Layer 7 of a small transformer language model trained on English Wikipedia (10 layers, counted from 0, width 96).
Take only the direct path to the model's output, skipping the later layers: a vector added to the residual stream pushes a token's score in proportion to its dot product with that token's output vector.

Output vectors of the tokens that the questions are about. A number n stands for (n - 500) times 0.0055.
"ensity": 578 605 519 506 636 529 460 528 514 509 383 364 471 498 358 620 406 460 588 515 443 567 625 546 598 447 479 494 472 347 669 533 435 485 516 486 452 574 405 456 455 580 562 477 621 624 567 555 393 549 516 453 356 482 438 565 455 439 551 459 502 507 410 477 564 506 517 502 470 514 464 519 400 517 537 498 439 599 498 485 540 539 665 412 538 613 517 446 471 587 553 561 599 451 455 581
" performan": 359 622 189 484 972 719 352 852 479 572 362 416 335 668 339 751 203 343 644 847 460 489 478 349 684 618 375 291 710 416 797 405 657 603 663 283 398 835 340 538 744 538 539 632 676 848 475 668 345 686 694 344 288 397 390 668 608 234 745 693 505 608 386 423 388 349 243 732 444 385 661 417 627 746 505 473 458 269 667 651 540 630 736 256 386 420 713 300 308 626 721 252 873 548 112 716
"oa": 441 588 541 447 633 464 518 507 364 536 564 603 477 585 432 422 388 616 476 538 552 584 332 489 536 498 409 395 504 555 662 580 567 504 576 511 410 639 502 484 508 472 532 402 478 519 451 468 512 526 594 414 358 535 500 573 479 430 459 525 452 450 502 500 434 372 528 595 534 473 463 534 570 627 530 498 536 488 450 516 433 455 475 498 547 608 502 461 462 636 515 446 562 419 487 535
"ducation": 455 498 630 457 670 572 318 532 526 514 527 612 434 628 536 517 476 478 555 666 421 526 574 522 435 342 561 454 595 460 567 454 493 372 464 525 502 537 512 456 581 509 421 601 514 659 399 731 357 481 583 404 481 522 531 591 576 492 514 509 507 441 524 487 527 439 498 599 421 415 492 472 594 605 533 488 478 350 633 466 560 434 598 481 500 511 621 489 517 507 640 447 579 555 461 592
".,": 539 460 524 411 623 471 527 551 510 629 476 496 568 447 531 505 530 454 482 487 601 456 483 550 471 519 490 384 703 579 448 582 461 550 621 539 440 579 546 338 460 575 434 532 645 568 369 576 421 414 383 591 397 603 506 461 541 465 520 504 554 450 498 512 437 534 562 506 433 524 394 519 384 604 593 498 494 378 473 456 537 561 572 557 468 427 513 359 433 559 605 506 509 455 457 480
" Binomial": 462 476 389 514 617 494 537 695 478 546 458 514 407 717 447 559 519 555 513 672 611 348 520 475 497 487 292 505 538 559 569 618 600 452 729 335 508 486 587 529 698 646 562 535 598 576 542 568 443 594 562 533 464 590 495 509 518 319 512 309 506 464 405 464 441 356 456 500 500 470 697 392 483 476 416 475 580 393 489 574 542 630 615 477 478 444 479 540 518 451 635 425 615 720 518 580
"ailway": 490 526 434 502 666 572 420 550 586 451 491 465 314 532 411 638 420 470 607 465 444 442 524 602 589 349 560 354 505 485 434 609 532 454 593 380 533 548 513 490 589 543 602 573 561 611 562 621 462 400 625 431 368 444 469 577 422 519 472 443 541 525 341 481 680 473 537 590 520 512 580 401 498 632 427 494 400 412 558 591 556 573 574 394 447 486 684 430 500 407 542 442 619 547 445 666

Output weights of attention head 1. The head adds the sum of these rows, row i times number i of z. A number n stands for (n - 500) times 0.0026.
o0: 523 422 641 670 478 499 452 705 466 600 440 789 362 357 608 343 522 341 581 511 515 501 586 647 356 599 565 543 451 437 504 528 517 609 515 771 618 598 451 375 510 531 353 479 788 334 327 385 411 462 508 510 570 433 640 457 709 647 501 564 775 298 590 547 540 283 554 372 525 413 610 466 522 427 630 385 410 567 301 789 504 521 514 336 396 486 529 625 555 312 627 457 422 505 617 373
o1: 470 478 539 400 375 325 751 438 859 586 441 213 775 587 517 389 570 369 565 459 637 438 559 564 515 456 779 522 643 452 411 685 367 593 550 681 293 255 650 577 406 557 322 470 566 458 511 595 634 382 597 512 553 292 576 487 550 248 401 450 543 357 323 552 741 593 404 697 382 757 417 543 316 514 636 393 796 780 586 502 371 565 803 614 329 572 454 627 381 489 652 976 699 388 631 685
o2: 530 561 281 424 587 560 503 249 470 514 466 425 539 459 400 491 460 627 381 282 481 389 413 417 367 499 179 473 192 460 289 482 489 383 601 493 506 453 262 512 491 444 293 314 340 334 451 390 631 815 325 392 407 438 422 510 714 535 327 407 702 434 627 169 371 404 371 671 304 411 505 799 637 539 652 506 211 514 617 615 508 720 522 644 669 488 388 678 746 623 543 447 271 768 562 413
o3: 721 577 528 527 607 707 605 791 315 660 419 515 534 317 491 504 297 755 379 544 389 343 465 486 429 598 344 533 503 471 391 576 426 396 614 448 197 564 486 354 486 500 512 194 579 485 405 393 464 662 287 244 487 730 448 667 741 494 611 665 590 319 574 556 535 510 608 591 588 352 608 616 539 570 491 802 487 381 238 341 488 603 623 674 865 467 555 584 257 496 422 326 431 476 612 469
o4: 553 694 716 653 470 474 429 397 714 630 571 672 493 493 565 487 242 204 416 777 402 459 620 419 249 469 593 523 375 469 150 598 581 457 459 603 333 443 576 739 551 280 488 562 348 813 548 494 760 427 392 362 443 349 605 571 797 645 422 341 450 405 546 409 485 358 456 473 665 409 558 603 451 230 648 500 258 263 548 606 441 481 688 540 568 548 527 595 383 474 459 606 457 743 167 662
o5: 363 314 534 467 568 460 523 684 435 710 338 367 556 559 496 484 380 712 565 286 492 457 493 487 151 304 250 621 434 515 323 535 509 619 309 437 569 308 539 448 507 523 492 607 357 683 284 185 416 685 527 427 416 525 435 589 326 393 689 717 506 295 682 521 674 321 378 569 363 621 627 327 417 581 802 477 526 592 513 563 437 405 490 525 494 323 536 491 511 440 483 582 499 701 491 883
o6: 441 534 364 506 759 388 493 466 438 464 490 300 465 436 277 364 462 490 277 435 605 471 601 741 604 413 426 601 617 393 610 447 645 354 564 615 501 602 393 424 506 647 471 313 607 409 562 469 399 568 549 343 286 392 561 361 603 543 406 502 452 370 224 465 526 516 244 486 673 367 316 542 392 389 197 603 507 665 769 378 529 384 483 674 605 441 588 361 360 532 581 418 616 339 345 573
o7: 457 498 243 554 496 438 409 642 832 352 539 558 328 588 559 597 431 492 527 329 329 546 495 682 378 114 481 487 593 614 544 311 532 324 596 486 553 700 624 630 587 723 339 496 353 318 429 416 758 443 252 608 518 459 878 452 621 527 438 568 365 446 468 341 395 498 403 506 567 614 817 356 521 422 500 422 49 260 624 246 633 452 464 723 415 555 422 636 496 375 383 200 573 400 370 795
o8: 531 416 401 441 517 386 252 608 454 346 412 551 448 520 558 614 722 556 271 538 427 624 656 615 459 445 447 526 572 382 595 516 590 551 374 218 569 347 728 469 659 479 624 463 355 704 582 319 715 409 610 511 624 732 427 760 489 450 678 294 319 628 511 376 345 425 412 442 458 570 673 635 574 477 630 662 656 475 565 390 400 538 630 430 456 421 474 572 261 400 420 672 520 713 400 369
o9: 369 567 452 526 773 298 326 461 286 374 493 554 698 199 535 677 428 614 643 582 469 832 674 510 617 429 897 466 555 484 442 491 621 563 532 637 379 531 514 453 605 685 696 497 194 479 414 629 403 560 326 269 640 488 462 504 528 358 430 681 282 383 490 408 447 510 493 559 569 456 698 494 439 536 307 376 383 621 442 538 343 530 658 393 385 414 328 415 609 515 392 585 476 567 335 491
o10: 686 456 468 672 591 387 392 463 474 525 481 622 378 316 444 546 428 508 442 577 485 452 512 326 532 573 599 391 519 317 370 515 606 548 631 663 521 656 676 703 685 327 457 624 160 410 230 321 513 458 576 451 666 738 597 618 465 498 480 415 348 592 622 472 367 460 641 770 540 643 532 552 667 347 690 523 454 625 416 540 499 455 659 582 457 566 510 384 561 495 547 393 658 488 232 456
o11: 675 522 404 398 296 555 628 430 506 549 555 462 462 628 608 614 280 645 330 236 341 701 266 634 408 504 535 489 496 481 404 719 609 529 427 281 561 526 813 308 700 424 612 648 465 449 313 289 277 284 233 231 407 624 698 622 438 338 420 376 547 526 414 296 321 511 631 521 700 378 338 553 316 399 541 511 442 410 746 263 498 517 444 835 471 436 293 767 500 566 480 318 564 472 241 438
o12: 717 646 358 366 298 450 449 825 542 754 535 489 715 490 432 437 610 548 476 402 451 426 321 459 363 623 639 560 510 537 551 534 600 483 420 516 546 545 344 479 802 632 612 530 686 472 516 502 430 448 632 368 582 620 535 495 385 424 494 589 465 491 407 464 367 504 598 571 235 550 391 26 647 425 430 645 748 334 345 705 232 474 412 514 368 421 527 494 506 639 373 418 709 601 632 490
o13: 653 494 307 400 325 349 752 432 404 514 340 502 497 531 507 625 206 338 370 405 515 274 530 547 629 381 639 539 452 545 410 610 534 483 579 514 510 548 694 533 493 392 596 613 741 442 756 261 679 503 147 433 398 624 471 736 375 384 390 316 351 556 411 617 577 581 401 400 585 120 666 313 409 646 319 519 628 228 581 380 580 499 371 784 441 444 270 563 395 822 422 469 390 473 392 434
o14: 453 583 378 731 770 397 550 646 381 497 462 514 665 609 543 354 229 384 335 420 485 389 464 475 605 572 579 610 546 437 589 401 267 490 678 535 512 699 365 411 524 633 580 508 391 336 443 497 551 382 544 598 364 598 412 557 254 584 269 403 487 302 502 506 324 453 649 422 768 368 470 461 261 445 569 527 364 440 431 473 531 473 485 570 424 274 457 472 405 518 581 451 539 721 579 496
o15: 320 365 599 454 360 514 397 323 578 348 597 319 533 369 407 192 579 483 519 457 597 554 458 248 539 495 592 373 486 444 264 372 737 394 506 523 467 540 366 554 502 447 497 780 412 500 570 383 645 633 489 531 302 567 527 408 474 320 548 388 559 427 254 631 681 577 554 361 516 552 461 507 508 618 586 322 697 463 691 459 667 628 249 378 417 460 492 493 584 393 571 862 397 440 560 424
o16: 410 711 346 622 708 642 480 479 639 674 433 726 592 73 518 400 440 378 597 519 464 456 556 319 605 500 527 481 415 426 355 467 542 388 420 422 396 505 447 422 490 637 560 617 499 359 339 595 480 340 558 397 645 530 609 606 785 799 436 715 557 314 420 523 479 707 464 396 494 653 500 328 467 603 298 496 396 434 317 311 450 341 471 521 494 563 285 489 332 723 490 303 565 431 480 416
o17: 532 316 462 400 312 590 455 234 510 662 639 495 494 304 297 601 470 278 539 723 496 540 508 494 553 672 409 572 295 487 327 485 435 316 555 674 559 537 618 615 432 486 380 474 653 488 784 505 532 696 447 452 568 251 367 627 493 403 737 708 490 382 643 583 483 683 697 579 419 654 440 530 472 420 515 429 422 436 408 609 514 444 341 298 614 216 722 388 532 666 322 640 561 500 568 421
o18: 503 334 590 455 358 774 650 258 534 789 542 616 693 481 625 299 572 475 542 503 736 466 576 601 170 528 442 412 449 427 494 464 482 589 581 411 359 409 447 484 498 618 647 602 361 255 470 287 491 600 383 494 665 554 382 639 632 565 394 686 358 431 903 236 596 443 538 436 357 525 561 632 655 369 667 384 485 583 490 632 541 718 608 370 692 557 434 238 533 450 636 550 297 563 424 258
o19: 374 487 565 688 431 535 352 505 361 555 489 455 610 315 519 362 645 517 552 579 505 361 483 413 401 329 115 220 490 474 336 483 146 592 638 667 487 481 542 604 242 470 596 544 678 428 404 475 454 678 436 495 655 592 310 593 698 303 337 752 421 170 866 407 672 700 481 422 492 338 474 370 560 637 391 709 528 446 822 927 211 421 806 283 528 816 481 285 563 453 442 292 419 572 685 310
o20: 346 570 368 678 495 376 411 503 371 450 518 402 609 437 600 400 334 602 674 594 549 399 611 756 469 539 466 618 796 584 81 523 613 504 584 269 313 496 486 659 655 591 546 346 370 611 377 410 383 552 479 586 583 505 384 634 581 522 345 633 498 585 732 391 486 582 307 431 424 534 551 718 421 624 719 552 416 497 466 728 330 618 580 729 544 509 131 253 572 244 404 618 269 572 609 725
o21: 537 604 623 331 684 590 326 579 739 529 414 506 658 291 544 525 327 599 756 488 709 463 551 457 452 563 636 489 567 282 519 581 403 607 531 282 378 473 424 693 600 292 454 312 715 340 443 435 371 514 549 275 410 687 478 702 357 432 383 621 530 463 445 346 664 666 585 388 466 313 764 570 539 186 605 684 382 475 227 269 640 367 362 625 705 489 511 408 512 467 288 360 480 587 343 426
o22: 483 444 666 681 479 440 395 485 528 313 666 842 615 490 616 671 480 661 461 420 511 509 551 505 518 360 637 501 593 679 716 485 352 487 591 513 419 437 441 448 519 413 266 774 452 542 487 498 409 382 544 360 468 633 606 713 455 478 603 415 409 231 628 309 534 324 504 250 373 728 514 540 461 424 548 635 328 489 396 385 568 420 241 383 566 611 501 322 528 685 628 426 372 504 401 355
o23: 488 536 482 545 330 585 289 254 319 763 383 440 719 552 536 365 624 357 393 618 407 299 647 507 406 371 376 626 408 611 215 542 464 818 599 287 422 518 316 411 844 541 528 735 206 386 683 589 313 588 618 502 483 427 467 403 374 224 565 308 528 842 511 531 634 421 452 592 451 487 466 653 476 564 456 469 304 461 643 575 391 552 650 659 264 335 626 369 499 575 559 420 405 616 503 794
o24: 759 544 724 205 835 570 238 497 624 436 502 530 639 478 295 315 671 463 587 557 357 563 691 667 579 656 665 231 630 378 573 654 437 455 484 537 430 368 518 487 271 354 407 491 401 471 651 369 392 311 546 416 348 718 288 617 462 631 572 454 415 606 366 605 597 725 376 248 684 405 312 366 628 577 89 367 364 297 402 538 571 526 390 483 597 584 551 371 554 458 581 477 532 481 394 204
o25: 526 408 326 389 671 500 387 298 403 592 546 485 710 510 481 282 424 464 322 362 416 629 499 533 452 480 352 431 386 620 642 489 478 566 582 545 475 218 536 386 441 579 692 275 448 494 462 633 345 263 557 496 555 630 682 650 512 474 695 297 692 680 118 290 615 541 622 624 285 564 742 514 436 643 649 355 485 248 655 514 703 447 512 351 618 400 740 410 587 530 531 583 554 457 569 739
o26: 463 555 849 433 248 547 538 257 527 505 308 281 454 533 524 370 526 425 543 576 330 495 395 581 702 347 668 665 342 632 529 316 785 426 581 349 830 366 565 598 680 515 409 334 575 529 388 481 524 629 355 568 611 446 590 421 651 521 490 284 436 598 390 678 534 328 604 625 376 743 484 585 620 693 587 652 775 472 562 451 514 484 455 682 297 375 575 672 608 542 577 783 554 419 522 600
o27: 486 614 486 441 495 433 522 588 524 363 591 490 554 243 426 532 646 419 402 422 483 277 521 690 490 347 489 652 676 224 739 576 605 588 478 301 469 380 248 672 502 514 743 503 476 806 747 549 359 656 350 556 558 501 255 325 505 538 612 722 648 540 593 660 487 787 574 497 523 232 460 573 555 652 150 492 710 549 176 382 704 786 352 359 434 584 502 462 491 604 544 248 589 476 445 174
o28: 327 456 526 491 403 646 329 574 446 498 632 691 515 670 786 457 372 309 420 395 623 524 627 557 537 361 436 597 467 618 728 419 538 558 309 430 482 495 484 358 353 380 459 464 350 415 556 469 467 557 613 428 599 691 570 429 542 622 517 438 594 480 337 560 491 631 596 639 331 444 535 477 536 482 559 638 471 605 453 589 414 446 556 659 465 495 683 492 547 435 499 515 531 472 409 323
o29: 408 444 469 305 440 426 543 531 409 501 533 190 470 454 461 599 235 652 626 494 486 759 450 487 422 406 760 453 550 373 641 290 554 615 511 492 402 434 497 400 550 284 505 456 376 572 525 538 536 477 462 503 747 605 665 746 236 691 499 657 699 507 373 627 330 429 412 606 532 542 416 429 442 561 246 637 659 652 756 395 578 455 476 410 657 453 624 691 580 609 360 594 524 345 547 390
o30: 322 520 605 508 892 589 383 427 491 596 456 817 545 348 393 434 535 584 370 735 513 587 664 312 301 732 256 399 480 410 755 460 309 401 420 432 354 404 553 378 496 580 603 625 632 712 294 379 460 539 490 687 392 698 410 656 641 256 481 638 596 421 530 97 432 447 734 359 414 322 347 540 405 647 497 519 540 458 325 491 364 275 492 657 456 513 427 401 435 509 575 689 443 360 602 255
o31: 412 430 573 535 904 485 454 727 485 510 559 368 466 346 531 582 389 282 368 532 755 425 399 338 545 485 310 581 387 602 534 646 623 622 398 513 570 534 530 550 611 558 466 272 591 415 556 696 504 561 411 574 586 515 559 669 386 528 617 558 545 491 398 516 515 418 502 707 315 530 639 493 565 762 184 638 584 448 652 434 410 501 410 757 285 376 563 620 388 409 510 175 308 558 603 425

Each question shows a token from some text and the vector z that the head gathered there. A number n stands for (n - 500) times 0.0072.

" Is": 476 449 528 553 464 483 544 549 407 529 406 553 542 505 517 419 571 443 476 540 479 580 463 494 485 580 438 535 495 521 582 598
Which two tokens does it push up most, strongest first? " performan", "oa"

" pract": 448 472 546 583 400 459 548 517 374 541 422 541 541 488 552 429 578 449 482 516 476 580 438 481 488 537 430 532 468 520 558 588
Which of these tokens does it push down most? "ducation"

" Asia": 422 465 531 490 521 508 485 564 442 491 419 619 524 475 632 546 586 402 399 379 532 542 463 548 478 495 510 483 534 348 499 484
Which of these tokens does it push down most? "ensity"

" album": 493 478 545 492 432 531 498 516 561 492 394 447 511 442 566 495 495 366 436 482 562 603 501 481 515 608 525 525 574 414 525 494
Which two tokens does it push up most, strongest first? " Binomial", " performan"

",": 445 386 577 618 455 466 542 603 435 505 421 515 545 470 562 421 594 449 450 569 487 544 518 496 549 499 411 491 496 529 581 581
Which two tokens does it push up most, strongest first? " performan", "oa"

" America": 404 488 499 450 547 489 512 579 494 512 403 600 558 478 612 552 578 401 372 396 556 605 474 518 519 529 482 481 522 357 497 487
Which two tokens does it push up most, strongest first? "ailway", " performan"

" 7": 477 531 529 445 538 575 542 609 440 514 454 492 556 526 492 481 457 577 518 515 519 532 498 569 489 588 425 512 492 537 444 595
Which of these tokens does it push down most? "oa"

" by": 469 558 416 553 671 669 483 460 469 597 528 478 372 426 475 493 459 474 419 511 527 536 513 506 487 568 587 396 444 478 561 487
Which two tokens does it push up most, strongest first? "ducation", " performan"

" Leon": 462 517 492 538 447 518 560 508 450 468 408 523 464 465 502 458 505 430 470 486 462 613 444 486 548 512 500 464 487 499 582 499
Which of these tokens does it push up most? "ensity"

" |": 460 429 541 440 412 486 555 384 427 473 428 537 476 398 492 552 377 497 399 529 483 485 453 477 523 588 446 442 526 446 655 490
Which of these tokens does it push up most? "oa"

"vin": 517 354 590 614 509 568 481 596 479 487 420 545 573 415 607 425 495 450 445 588 514 540 629 488 556 531 370 453 528 563 633 558
Which three tokens does it push up most, strongest first? " performan", "oa", "ducation"

"30": 493 609 395 679 614 765 306 294 484 520 393 597 402 400 390 379 438 477 495 568 593 348 516 782 539 483 694 462 524 478 413 486
Which two tokens does it push up most, strongest first? "ducation", " Binomial"

"==": 542 540 554 518 398 534 482 529 585 497 423 445 515 418 564 408 517 295 458 525 636 611 447 505 466 587 528 470 532 375 484 486
Which of these tokens does it push up most? " Binomial"

"18": 465 476 498 494 475 462 565 474 420 523 362 524 582 436 478 541 511 528 543 514 435 573 529 418 608 642 444 467 439 542 547 572
Which of these tokens does it push up most? "ensity"

" Preceded": 352 445 490 344 490 571 517 546 450 459 494 492 540 435 604 488 362 563 415 402 290 534 574 559 525 665 468 425 502 516 397 311
Which of these tokens does it push up most? "ailway"

"\n": 557 551 574 501 387 548 471 534 648 483 424 421 509 389 570 418 486 256 443 525 676 624 457 513 456 606 564 450 544 323 461 467
Which of these tokens does it push up most? " Binomial"

"–": 415 514 488 420 546 607 498 456 472 509 412 576 493 461 502 512 495 473 516 452 423 501 541 543 544 596 511 420 485 492 479 498
Which three tokens does it push up most, strongest first? "ailway", "ducation", "ensity"

"ard": 538 554 543 642 411 648 544 451 582 514 476 624 502 551 563 560 549 336 527 507 582 559 642 450 600 587 440 690 561 402 650 444
Which of these tokens does it push up most? ".,"

" politician": 459 561 489 570 429 547 565 499 478 433 422 541 433 473 505 493 462 426 458 481 471 628 442 496 565 507 516 442 486 455 583 460
Which of these tokens does it push up most? "ensity"

" and": 422 503 518 451 529 501 511 571 541 510 404 567 555 458 614 533 559 378 373 422 601 618 468 529 502 545 490 453 521 333 484 478
Which of these tokens does it push down most? "oa"

"32": 483 539 472 562 574 633 442 417 459 526 408 576 472 422 473 469 503 495 526 509 458 496 525 554 578 577 522 465 498 484 485 511
Which of these tokens does it push up most? "ducation"

" S": 524 529 519 580 413 533 540 484 435 487 465 548 523 539 540 488 552 437 488 500 485 536 566 487 522 528 491 587 529 461 564 519
Which two tokens does it push up most, strongest first? ".,", "oa"

";": 568 390 542 567 474 549 499 516 393 506 423 608 558 535 552 330 583 452 547 508 492 604 375 491 459 663 377 519 487 520 657 524
Which of these tokens does it push down most? "ailway"